Layer 3 of a small transformer language model trained on English Wikipedia (8 layers, counted from 0, width 128).
Take only the direct path to the model's output, skipping the later layers: a vector added to the residual stream pushes a token's score in proportion to its dot product with that token's output vector.

Output vectors of the tokens that the questions are about. A number n stands for (n - 128) times 0.011.
"ose": 148, 151, 120, 130, 136, 65, 101, 118, 146, 139, 193, 116, 186, 78, 162, 103, 188, 104, 132, 139, 97, 152, 141, 125, 117, 134, 176, 169, 144, 118, 97, 82, 124, 121, 146, 129, 198, 138, 133, 181, 137, 107, 158, 94, 106, 122, 125, 105, 99, 124, 166, 123, 147, 157, 130, 94, 135, 130, 126, 169, 144, 84, 125, 174, 67, 126, 177, 206, 48, 106, 100, 110, 156, 136, 90, 99, 71, 145, 111, 118, 114, 102, 87, 149, 126, 113, 105, 195, 102, 117, 145, 137, 158, 90, 101, 119, 140, 138, 96, 137, 186, 158, 78, 143, 160, 155, 136, 139, 139, 90, 167, 154, 116, 125, 130, 148, 129, 104, 145, 69, 177, 68, 113, 89, 99, 111, 133, 128
"ided": 120, 150, 164, 71, 135, 67, 117, 47, 135, 70, 113, 93, 146, 132, 135, 130, 167, 143, 74, 171, 154, 153, 73, 192, 119, 161, 143, 94, 87, 130, 162, 104, 120, 145, 149, 111, 121, 140, 124, 116, 114, 102, 142, 153, 149, 144, 167, 111, 77, 74, 106, 137, 180, 124, 72, 170, 59, 170, 150, 121, 169, 173, 170, 154, 116, 133, 140, 152, 126, 100, 156, 50, 122, 105, 124, 90, 127, 173, 106, 134, 85, 104, 114, 155, 169, 174, 69, 115, 112, 105, 131, 108, 136, 68, 96, 72, 181, 154, 144, 109, 164, 231, 128, 101, 134, 152, 179, 104, 99, 103, 159, 208, 142, 128, 127, 133, 167, 161, 156, 72, 193, 77, 125, 132, 133, 135, 120, 96
"unner": 181, 139, 138, 115, 143, 90, 112, 61, 137, 94, 166, 140, 105, 132, 116, 161, 139, 151, 150, 119, 152, 139, 89, 142, 127, 102, 132, 137, 109, 166, 178, 120, 150, 82, 132, 145, 104, 79, 153, 145, 129, 71, 204, 68, 86, 151, 145, 116, 84, 112, 86, 143, 146, 165, 118, 144, 59, 58, 138, 201, 137, 126, 159, 132, 98, 126, 130, 136, 159, 109, 148, 157, 152, 52, 99, 69, 139, 58, 97, 118, 91, 106, 24, 133, 115, 173, 137, 196, 89, 155, 115, 135, 101, 91, 95, 104, 127, 181, 145, 95, 175, 189, 140, 135, 122, 134, 92, 176, 105, 122, 180, 154, 173, 215, 96, 127, 185, 132, 145, 125, 139, 171, 182, 71, 177, 97, 127, 87
"rain": 102, 136, 116, 128, 140, 83, 90, 149, 181, 85, 174, 98, 118, 151, 160, 117, 134, 110, 206, 126, 131, 113, 147, 129, 97, 118, 133, 93, 163, 183, 142, 139, 106, 166, 173, 162, 98, 99, 79, 179, 96, 107, 131, 141, 141, 178, 96, 61, 111, 155, 152, 125, 159, 74, 140, 103, 148, 143, 125, 108, 125, 107, 163, 172, 67, 128, 102, 167, 104, 147, 58, 160, 80, 90, 172, 113, 170, 96, 114, 155, 130, 142, 199, 106, 119, 89, 77, 117, 107, 153, 179, 151, 97, 137, 140, 154, 103, 131, 61, 99, 122, 182, 128, 121, 93, 128, 132, 145, 39, 88, 183, 150, 91, 159, 92, 141, 220, 168, 157, 149, 162, 71, 141, 104, 147, 109, 103, 136
"lement": 152, 117, 124, 107, 219, 140, 110, 127, 154, 69, 140, 92, 143, 129, 208, 114, 53, 91, 128, 92, 131, 116, 124, 109, 100, 192, 167, 172, 170, 162, 176, 135, 87, 140, 95, 207, 152, 106, 83, 76, 137, 168, 160, 161, 112, 140, 128, 131, 90, 121, 106, 89, 162, 190, 153, 112, 146, 135, 154, 175, 127, 108, 114, 222, 107, 136, 102, 140, 66, 111, 101, 109, 9, 114, 152, 57, 114, 147, 108, 146, 115, 78, 136, 75, 139, 106, 116, 152, 98, 114, 153, 170, 88, 82, 154, 141, 127, 128, 123, 81, 110, 138, 105, 137, 128, 158, 109, 75, 128, 130, 180, 152, 95, 145, 162, 188, 221, 131, 226, 70, 141, 93, 105, 127, 127, 83, 148, 124
"lav": 140, 168, 117, 57, 172, 116, 87, 109, 169, 137, 101, 92, 142, 168, 112, 84, 153, 129, 149, 185, 240, 150, 78, 181, 99, 68, 164, 116, 141, 152, 102, 94, 109, 160, 104, 139, 171, 163, 134, 199, 117, 99, 173, 115, 148, 137, 69, 105, 107, 170, 86, 166, 194, 121, 149, 214, 82, 125, 146, 103, 24, 129, 136, 160, 176, 128, 110, 129, 108, 102, 79, 94, 95, 139, 96, 133, 137, 199, 75, 139, 93, 95, 138, 105, 135, 140, 82, 167, 147, 70, 145, 108, 125, 127, 156, 193, 113, 143, 156, 148, 120, 125, 121, 158, 64, 154, 176, 75, 99, 59, 212, 153, 145, 111, 76, 114, 118, 113, 126, 76, 179, 94, 146, 146, 176, 109, 118, 74
"omot": 98, 81, 153, 105, 138, 90, 88, 92, 191, 65, 135, 114, 189, 158, 156, 134, 188, 137, 177, 105, 107, 124, 105, 127, 103, 90, 139, 170, 165, 161, 111, 152, 65, 173, 176, 129, 150, 64, 135, 211, 115, 96, 170, 129, 164, 105, 62, 136, 138, 108, 152, 131, 138, 105, 135, 148, 140, 125, 121, 139, 123, 138, 177, 93, 92, 123, 108, 150, 95, 117, 96, 124, 119, 124, 170, 135, 126, 87, 70, 146, 124, 79, 99, 107, 190, 135, 139, 181, 55, 62, 162, 90, 115, 82, 116, 191, 128, 128, 151, 50, 161, 174, 51, 165, 84, 178, 103, 84, 129, 145, 205, 165, 155, 126, 99, 135, 138, 108, 150, 114, 198, 83, 168, 112, 127, 90, 198, 142
"er": 98, 123, 125, 133, 123, 127, 150, 79, 74, 129, 60, 107, 180, 81, 148, 95, 173, 138, 134, 102, 102, 110, 126, 169, 175, 162, 111, 165, 107, 183, 99, 171, 187, 142, 187, 121, 128, 153, 132, 166, 142, 123, 146, 169, 212, 178, 135, 126, 121, 136, 116, 115, 107, 193, 170, 148, 114, 115, 112, 120, 182, 77, 111, 98, 115, 130, 132, 148, 88, 105, 130, 136, 86, 174, 128, 163, 95, 162, 148, 113, 122, 129, 138, 105, 118, 116, 116, 169, 134, 142, 148, 125, 91, 158, 123, 81, 111, 181, 138, 84, 62, 134, 122, 103, 137, 69, 137, 117, 50, 145, 142, 69, 124, 129, 169, 82, 115, 98, 125, 145, 114, 109, 160, 70, 138, 128, 112, 156
"ruary": 159, 144, 133, 76, 173, 63, 131, 43, 129, 105, 119, 117, 97, 149, 130, 169, 102, 193, 162, 159, 178, 124, 77, 188, 86, 97, 167, 106, 205, 119, 162, 153, 85, 178, 150, 162, 91, 55, 91, 192, 188, 69, 137, 53, 116, 169, 74, 119, 119, 95, 103, 162, 162, 156, 86, 110, 81, 98, 208, 181, 79, 146, 161, 177, 68, 133, 144, 87, 207, 71, 84, 96, 121, 129, 41, 125, 142, 101, 64, 122, 190, 88, 141, 61, 82, 101, 112, 123, 83, 76, 129, 154, 88, 141, 151, 207, 117, 166, 192, 154, 123, 162, 113, 117, 99, 166, 154, 148, 122, 83, 215, 184, 118, 154, 57, 135, 200, 93, 177, 63, 202, 148, 99, 143, 138, 96, 209, 101

Each question shows what one neuron of this layer's MLP adds at an activation of 1. A number n stands for (n - 128) times 0.0068.

n2: 131, 158, 129, 129, 100, 162, 165, 139, 112, 115, 118, 129, 119, 131, 134, 112, 112, 150, 107, 159, 141, 159, 152, 131, 147, 155, 99, 114, 167, 142, 146, 147, 96, 152, 142, 132, 134, 104, 123, 122, 113, 86, 129, 129, 169, 171, 117, 120, 122, 95, 130, 168, 102, 125, 140, 138, 117, 137, 109, 130, 177, 142, 148, 76, 132, 94, 153, 111, 113, 123, 133, 139, 133, 106, 168, 106, 160, 63, 115, 75, 86, 146, 130, 122, 110, 143, 132, 162, 143, 84, 105, 77, 107, 116, 143, 118, 126, 144, 127, 134, 156, 124, 119, 93, 176, 147, 126, 123, 113, 105, 110, 152, 77, 149, 125, 152, 103, 134, 140, 120, 146, 151, 133, 163, 103, 119, 128, 118
Pushed up most: "ided"

n95: 122, 136, 99, 132, 149, 159, 78, 112, 156, 121, 97, 119, 135, 125, 153, 124, 124, 83, 144, 107, 135, 51, 85, 148, 181, 204, 135, 115, 133, 181, 206, 126, 101, 136, 138, 108, 87, 107, 117, 95, 132, 128, 166, 114, 91, 112, 181, 100, 108, 121, 107, 81, 154, 157, 100, 119, 121, 145, 153, 92, 180, 75, 115, 140, 152, 158, 113, 137, 155, 152, 119, 159, 182, 119, 181, 123, 170, 130, 138, 109, 146, 148, 129, 102, 131, 84, 115, 91, 118, 150, 129, 100, 128, 127, 150, 157, 120, 119, 120, 180, 117, 131, 114, 102, 114, 182, 115, 95, 141, 114, 134, 141, 105, 101, 151, 138, 121, 147, 123, 88, 118, 105, 104, 113, 140, 118, 158, 128
Pushed up most: "lement"

n188: 96, 118, 118, 119, 138, 112, 116, 140, 135, 123, 85, 115, 132, 132, 101, 106, 140, 138, 106, 137, 114, 123, 148, 120, 114, 119, 136, 124, 147, 149, 108, 113, 138, 114, 151, 133, 108, 127, 114, 129, 142, 164, 116, 136, 96, 144, 131, 127, 144, 88, 131, 109, 114, 149, 127, 180, 117, 126, 129, 114, 129, 136, 139, 161, 57, 111, 113, 143, 126, 112, 125, 124, 112, 99, 123, 149, 130, 163, 172, 122, 105, 158, 149, 120, 123, 122, 186, 123, 129, 103, 151, 95, 112, 156, 123, 117, 160, 96, 145, 140, 156, 160, 68, 112, 140, 165, 130, 123, 129, 167, 105, 141, 136, 116, 144, 129, 99, 157, 147, 157, 136, 122, 121, 131, 130, 138, 142, 104
Which two tokens does it push up most, strongest first? "ided", "omot"

n137: 90, 121, 130, 122, 112, 127, 152, 84, 102, 106, 119, 165, 155, 153, 168, 125, 150, 169, 94, 120, 137, 107, 121, 119, 139, 123, 116, 190, 126, 138, 98, 102, 134, 137, 132, 111, 120, 125, 142, 165, 135, 118, 115, 175, 154, 187, 106, 152, 115, 96, 130, 156, 151, 105, 118, 115, 163, 131, 152, 131, 124, 90, 97, 92, 119, 129, 144, 132, 130, 144, 138, 125, 140, 174, 131, 105, 131, 79, 117, 122, 94, 138, 132, 93, 167, 126, 96, 122, 151, 105, 158, 146, 94, 132, 115, 149, 140, 102, 122, 152, 112, 150, 58, 106, 155, 174, 155, 120, 115, 100, 137, 127, 93, 115, 123, 127, 83, 99, 171, 132, 162, 97, 134, 127, 148, 140, 166, 127
Pushed up most: "omot"

n285: 166, 91, 105, 132, 115, 155, 146, 135, 140, 115, 115, 124, 131, 150, 114, 79, 160, 86, 96, 135, 133, 121, 117, 135, 128, 164, 115, 128, 128, 92, 119, 155, 148, 174, 141, 146, 133, 130, 116, 148, 120, 115, 187, 152, 112, 62, 150, 109, 112, 109, 181, 147, 143, 111, 103, 108, 101, 127, 135, 186, 149, 133, 169, 115, 129, 182, 110, 101, 131, 126, 94, 148, 101, 129, 93, 151, 175, 158, 101, 151, 118, 127, 130, 145, 139, 72, 110, 94, 172, 158, 99, 152, 110, 118, 83, 153, 103, 143, 98, 123, 168, 140, 161, 89, 134, 119, 125, 131, 158, 160, 103, 137, 97, 106, 116, 141, 112, 112, 131, 153, 149, 120, 94, 132, 142, 148, 56, 128
Pushed down most: "omot"

n88: 140, 93, 129, 126, 146, 133, 134, 111, 143, 88, 157, 142, 94, 153, 119, 140, 148, 146, 121, 134, 141, 164, 139, 91, 125, 176, 115, 159, 128, 102, 114, 114, 144, 140, 136, 158, 96, 101, 114, 145, 113, 92, 125, 141, 111, 137, 107, 119, 165, 144, 121, 142, 100, 125, 126, 164, 156, 120, 141, 132, 124, 146, 119, 135, 124, 127, 114, 121, 104, 174, 104, 159, 119, 129, 141, 119, 78, 123, 109, 124, 125, 138, 124, 133, 211, 92, 125, 101, 123, 111, 107, 97, 100, 109, 105, 146, 160, 122, 123, 136, 91, 138, 92, 116, 109, 161, 117, 148, 118, 174, 162, 133, 125, 145, 127, 101, 86, 127, 168, 170, 126, 110, 139, 113, 128, 131, 118, 154
Pushed up most: "omot"

n20: 97, 135, 142, 122, 115, 137, 130, 154, 73, 117, 180, 93, 157, 108, 129, 142, 105, 102, 169, 147, 78, 140, 149, 74, 163, 143, 109, 183, 135, 136, 100, 118, 163, 152, 88, 155, 111, 127, 86, 128, 127, 102, 110, 109, 145, 132, 120, 129, 85, 133, 71, 168, 118, 157, 159, 135, 135, 141, 93, 126, 168, 109, 118, 120, 109, 84, 114, 81, 164, 133, 136, 100, 134, 125, 128, 144, 121, 111, 115, 133, 108, 101, 132, 129, 133, 119, 152, 100, 116, 106, 136, 134, 105, 133, 169, 71, 118, 86, 125, 124, 142, 137, 158, 111, 159, 115, 137, 165, 147, 174, 164, 149, 148, 141, 122, 142, 114, 157, 163, 126, 158, 152, 127, 134, 136, 114, 138, 147
Which three tokens does it push up most, strongest first? "lement", "er", "unner"

n158: 125, 104, 143, 143, 150, 122, 94, 153, 143, 117, 153, 111, 152, 140, 115, 121, 102, 111, 109, 89, 134, 129, 165, 129, 148, 109, 155, 139, 133, 156, 129, 156, 147, 150, 151, 123, 105, 131, 137, 159, 142, 125, 74, 126, 107, 120, 98, 91, 136, 74, 101, 180, 118, 150, 116, 113, 116, 117, 57, 98, 93, 105, 118, 136, 144, 125, 116, 126, 97, 48, 134, 96, 100, 144, 171, 176, 157, 105, 102, 146, 127, 129, 122, 145, 101, 165, 134, 149, 123, 123, 78, 92, 133, 137, 146, 147, 178, 125, 134, 159, 129, 140, 134, 161, 130, 118, 104, 122, 132, 131, 133, 84, 151, 83, 102, 134, 142, 104, 148, 115, 177, 138, 171, 187, 118, 161, 162, 146
Pushed up most: "omot"

n62: 111, 141, 69, 108, 154, 147, 105, 86, 155, 134, 163, 157, 104, 165, 155, 142, 116, 98, 107, 108, 148, 139, 110, 122, 122, 124, 125, 152, 123, 124, 156, 131, 159, 153, 103, 127, 91, 129, 117, 155, 140, 109, 121, 110, 140, 117, 143, 81, 113, 143, 120, 157, 129, 108, 141, 141, 109, 133, 167, 136, 74, 149, 153, 143, 103, 83, 119, 175, 144, 88, 129, 170, 102, 110, 95, 110, 108, 131, 122, 121, 135, 118, 113, 127, 129, 154, 120, 126, 140, 115, 124, 116, 102, 129, 182, 157, 160, 164, 153, 157, 108, 135, 153, 96, 156, 116, 127, 106, 101, 138, 166, 124, 160, 118, 111, 133, 125, 114, 118, 120, 125, 122, 115, 115, 98, 147, 156, 143
Which two tokens does it push up most, strongest first? "ruary", "lav"

n66: 155, 88, 161, 125, 113, 152, 108, 146, 151, 143, 102, 121, 122, 151, 98, 125, 135, 146, 151, 109, 82, 116, 135, 123, 127, 162, 139, 144, 76, 153, 152, 138, 154, 162, 157, 92, 94, 138, 136, 108, 125, 134, 109, 154, 84, 131, 93, 149, 176, 68, 126, 113, 111, 132, 67, 168, 152, 134, 89, 132, 146, 131, 182, 132, 130, 114, 131, 123, 87, 76, 130, 154, 123, 117, 138, 147, 111, 136, 123, 157, 148, 128, 84, 137, 130, 146, 145, 110, 124, 169, 153, 137, 175, 111, 146, 98, 140, 138, 146, 136, 163, 92, 100, 153, 108, 113, 155, 157, 136, 117, 158, 117, 119, 126, 45, 148, 76, 133, 105, 146, 113, 159, 130, 110, 137, 113, 107, 131
Which two tokens does it push up most, strongest first? "omot", "unner"

n221: 145, 153, 99, 145, 139, 116, 106, 102, 123, 115, 96, 90, 95, 109, 107, 129, 160, 106, 166, 131, 152, 129, 84, 128, 145, 82, 114, 89, 112, 143, 167, 170, 101, 188, 136, 89, 185, 185, 130, 177, 93, 123, 143, 126, 122, 153, 160, 134, 135, 166, 103, 100, 83, 162, 124, 148, 133, 145, 151, 156, 138, 165, 131, 84, 116, 103, 109, 124, 155, 78, 88, 143, 110, 88, 149, 84, 133, 149, 145, 139, 117, 118, 103, 120, 135, 162, 77, 93, 124, 140, 145, 101, 130, 117, 159, 108, 141, 194, 146, 99, 134, 126, 150, 124, 143, 140, 122, 84, 130, 147, 107, 134, 136, 126, 140, 121, 140, 183, 137, 150, 99, 163, 115, 130, 104, 115, 102, 129
Pushed down most: "ose"

n172: 128, 152, 130, 147, 97, 187, 133, 120, 115, 130, 141, 133, 172, 118, 106, 137, 93, 136, 132, 160, 112, 159, 172, 121, 137, 95, 184, 114, 145, 135, 152, 110, 100, 150, 116, 125, 121, 147, 118, 143, 122, 113, 112, 141, 83, 131, 161, 150, 161, 153, 158, 138, 146, 143, 159, 117, 110, 137, 107, 98, 108, 134, 107, 155, 88, 140, 129, 124, 103, 155, 128, 149, 146, 107, 131, 139, 123, 142, 92, 137, 77, 142, 97, 149, 102, 98, 146, 129, 115, 108, 81, 121, 130, 134, 131, 135, 186, 142, 125, 108, 182, 144, 99, 89, 82, 144, 71, 128, 93, 158, 134, 111, 143, 132, 146, 138, 122, 120, 137, 109, 111, 139, 101, 148, 86, 109, 116, 134
Pushed up most: "ose"

n229: 108, 121, 165, 137, 94, 151, 141, 121, 146, 149, 155, 142, 156, 123, 88, 102, 114, 115, 196, 143, 95, 133, 68, 145, 104, 158, 153, 107, 134, 105, 119, 132, 140, 101, 124, 111, 127, 161, 159, 113, 104, 135, 153, 127, 107, 132, 130, 96, 101, 159, 81, 123, 126, 105, 153, 128, 92, 127, 144, 136, 123, 108, 131, 146, 123, 127, 112, 107, 94, 122, 161, 115, 82, 149, 93, 117, 108, 124, 146, 171, 120, 134, 111, 116, 126, 135, 125, 114, 120, 162, 188, 162, 117, 132, 136, 146, 125, 127, 114, 157, 132, 108, 135, 98, 121, 162, 96, 120, 127, 137, 141, 117, 123, 171, 125, 114, 132, 119, 149, 107, 114, 145, 127, 155, 151, 162, 113, 133
Pushed down most: "omot"

n153: 104, 103, 101, 119, 98, 116, 110, 138, 190, 155, 81, 138, 194, 123, 167, 105, 149, 107, 149, 130, 147, 152, 144, 140, 114, 185, 102, 109, 134, 136, 122, 143, 124, 85, 98, 132, 123, 121, 140, 133, 171, 107, 136, 114, 135, 146, 100, 95, 108, 83, 123, 131, 97, 137, 142, 153, 115, 125, 115, 134, 167, 126, 123, 132, 141, 97, 145, 120, 167, 153, 138, 97, 156, 151, 154, 150, 131, 152, 113, 107, 85, 120, 135, 92, 119, 100, 103, 131, 129, 110, 121, 115, 151, 115, 48, 112, 116, 155, 128, 141, 126, 185, 198, 145, 164, 131, 104, 140, 109, 153, 120, 119, 127, 136, 148, 109, 108, 110, 100, 155, 115, 156, 129, 126, 147, 130, 110, 86
Which three tokens does it push up most, strongest first? "er", "ided", "unner"

n37: 148, 147, 172, 94, 109, 149, 153, 145, 148, 113, 95, 129, 166, 122, 131, 107, 115, 154, 165, 117, 108, 129, 143, 125, 152, 116, 127, 142, 154, 102, 120, 78, 136, 154, 155, 134, 177, 100, 115, 126, 104, 120, 111, 142, 114, 121, 163, 138, 158, 118, 130, 106, 133, 175, 119, 131, 107, 147, 107, 157, 110, 166, 131, 162, 87, 151, 112, 107, 162, 121, 128, 124, 135, 160, 115, 104, 109, 110, 113, 141, 131, 130, 107, 126, 98, 157, 106, 125, 120, 124, 137, 106, 98, 146, 109, 96, 143, 81, 132, 93, 166, 96, 105, 107, 171, 93, 154, 120, 127, 129, 146, 132, 115, 172, 123, 149, 108, 93, 126, 118, 153, 127, 105, 127, 137, 158, 117, 119
Pushed up most: "ose"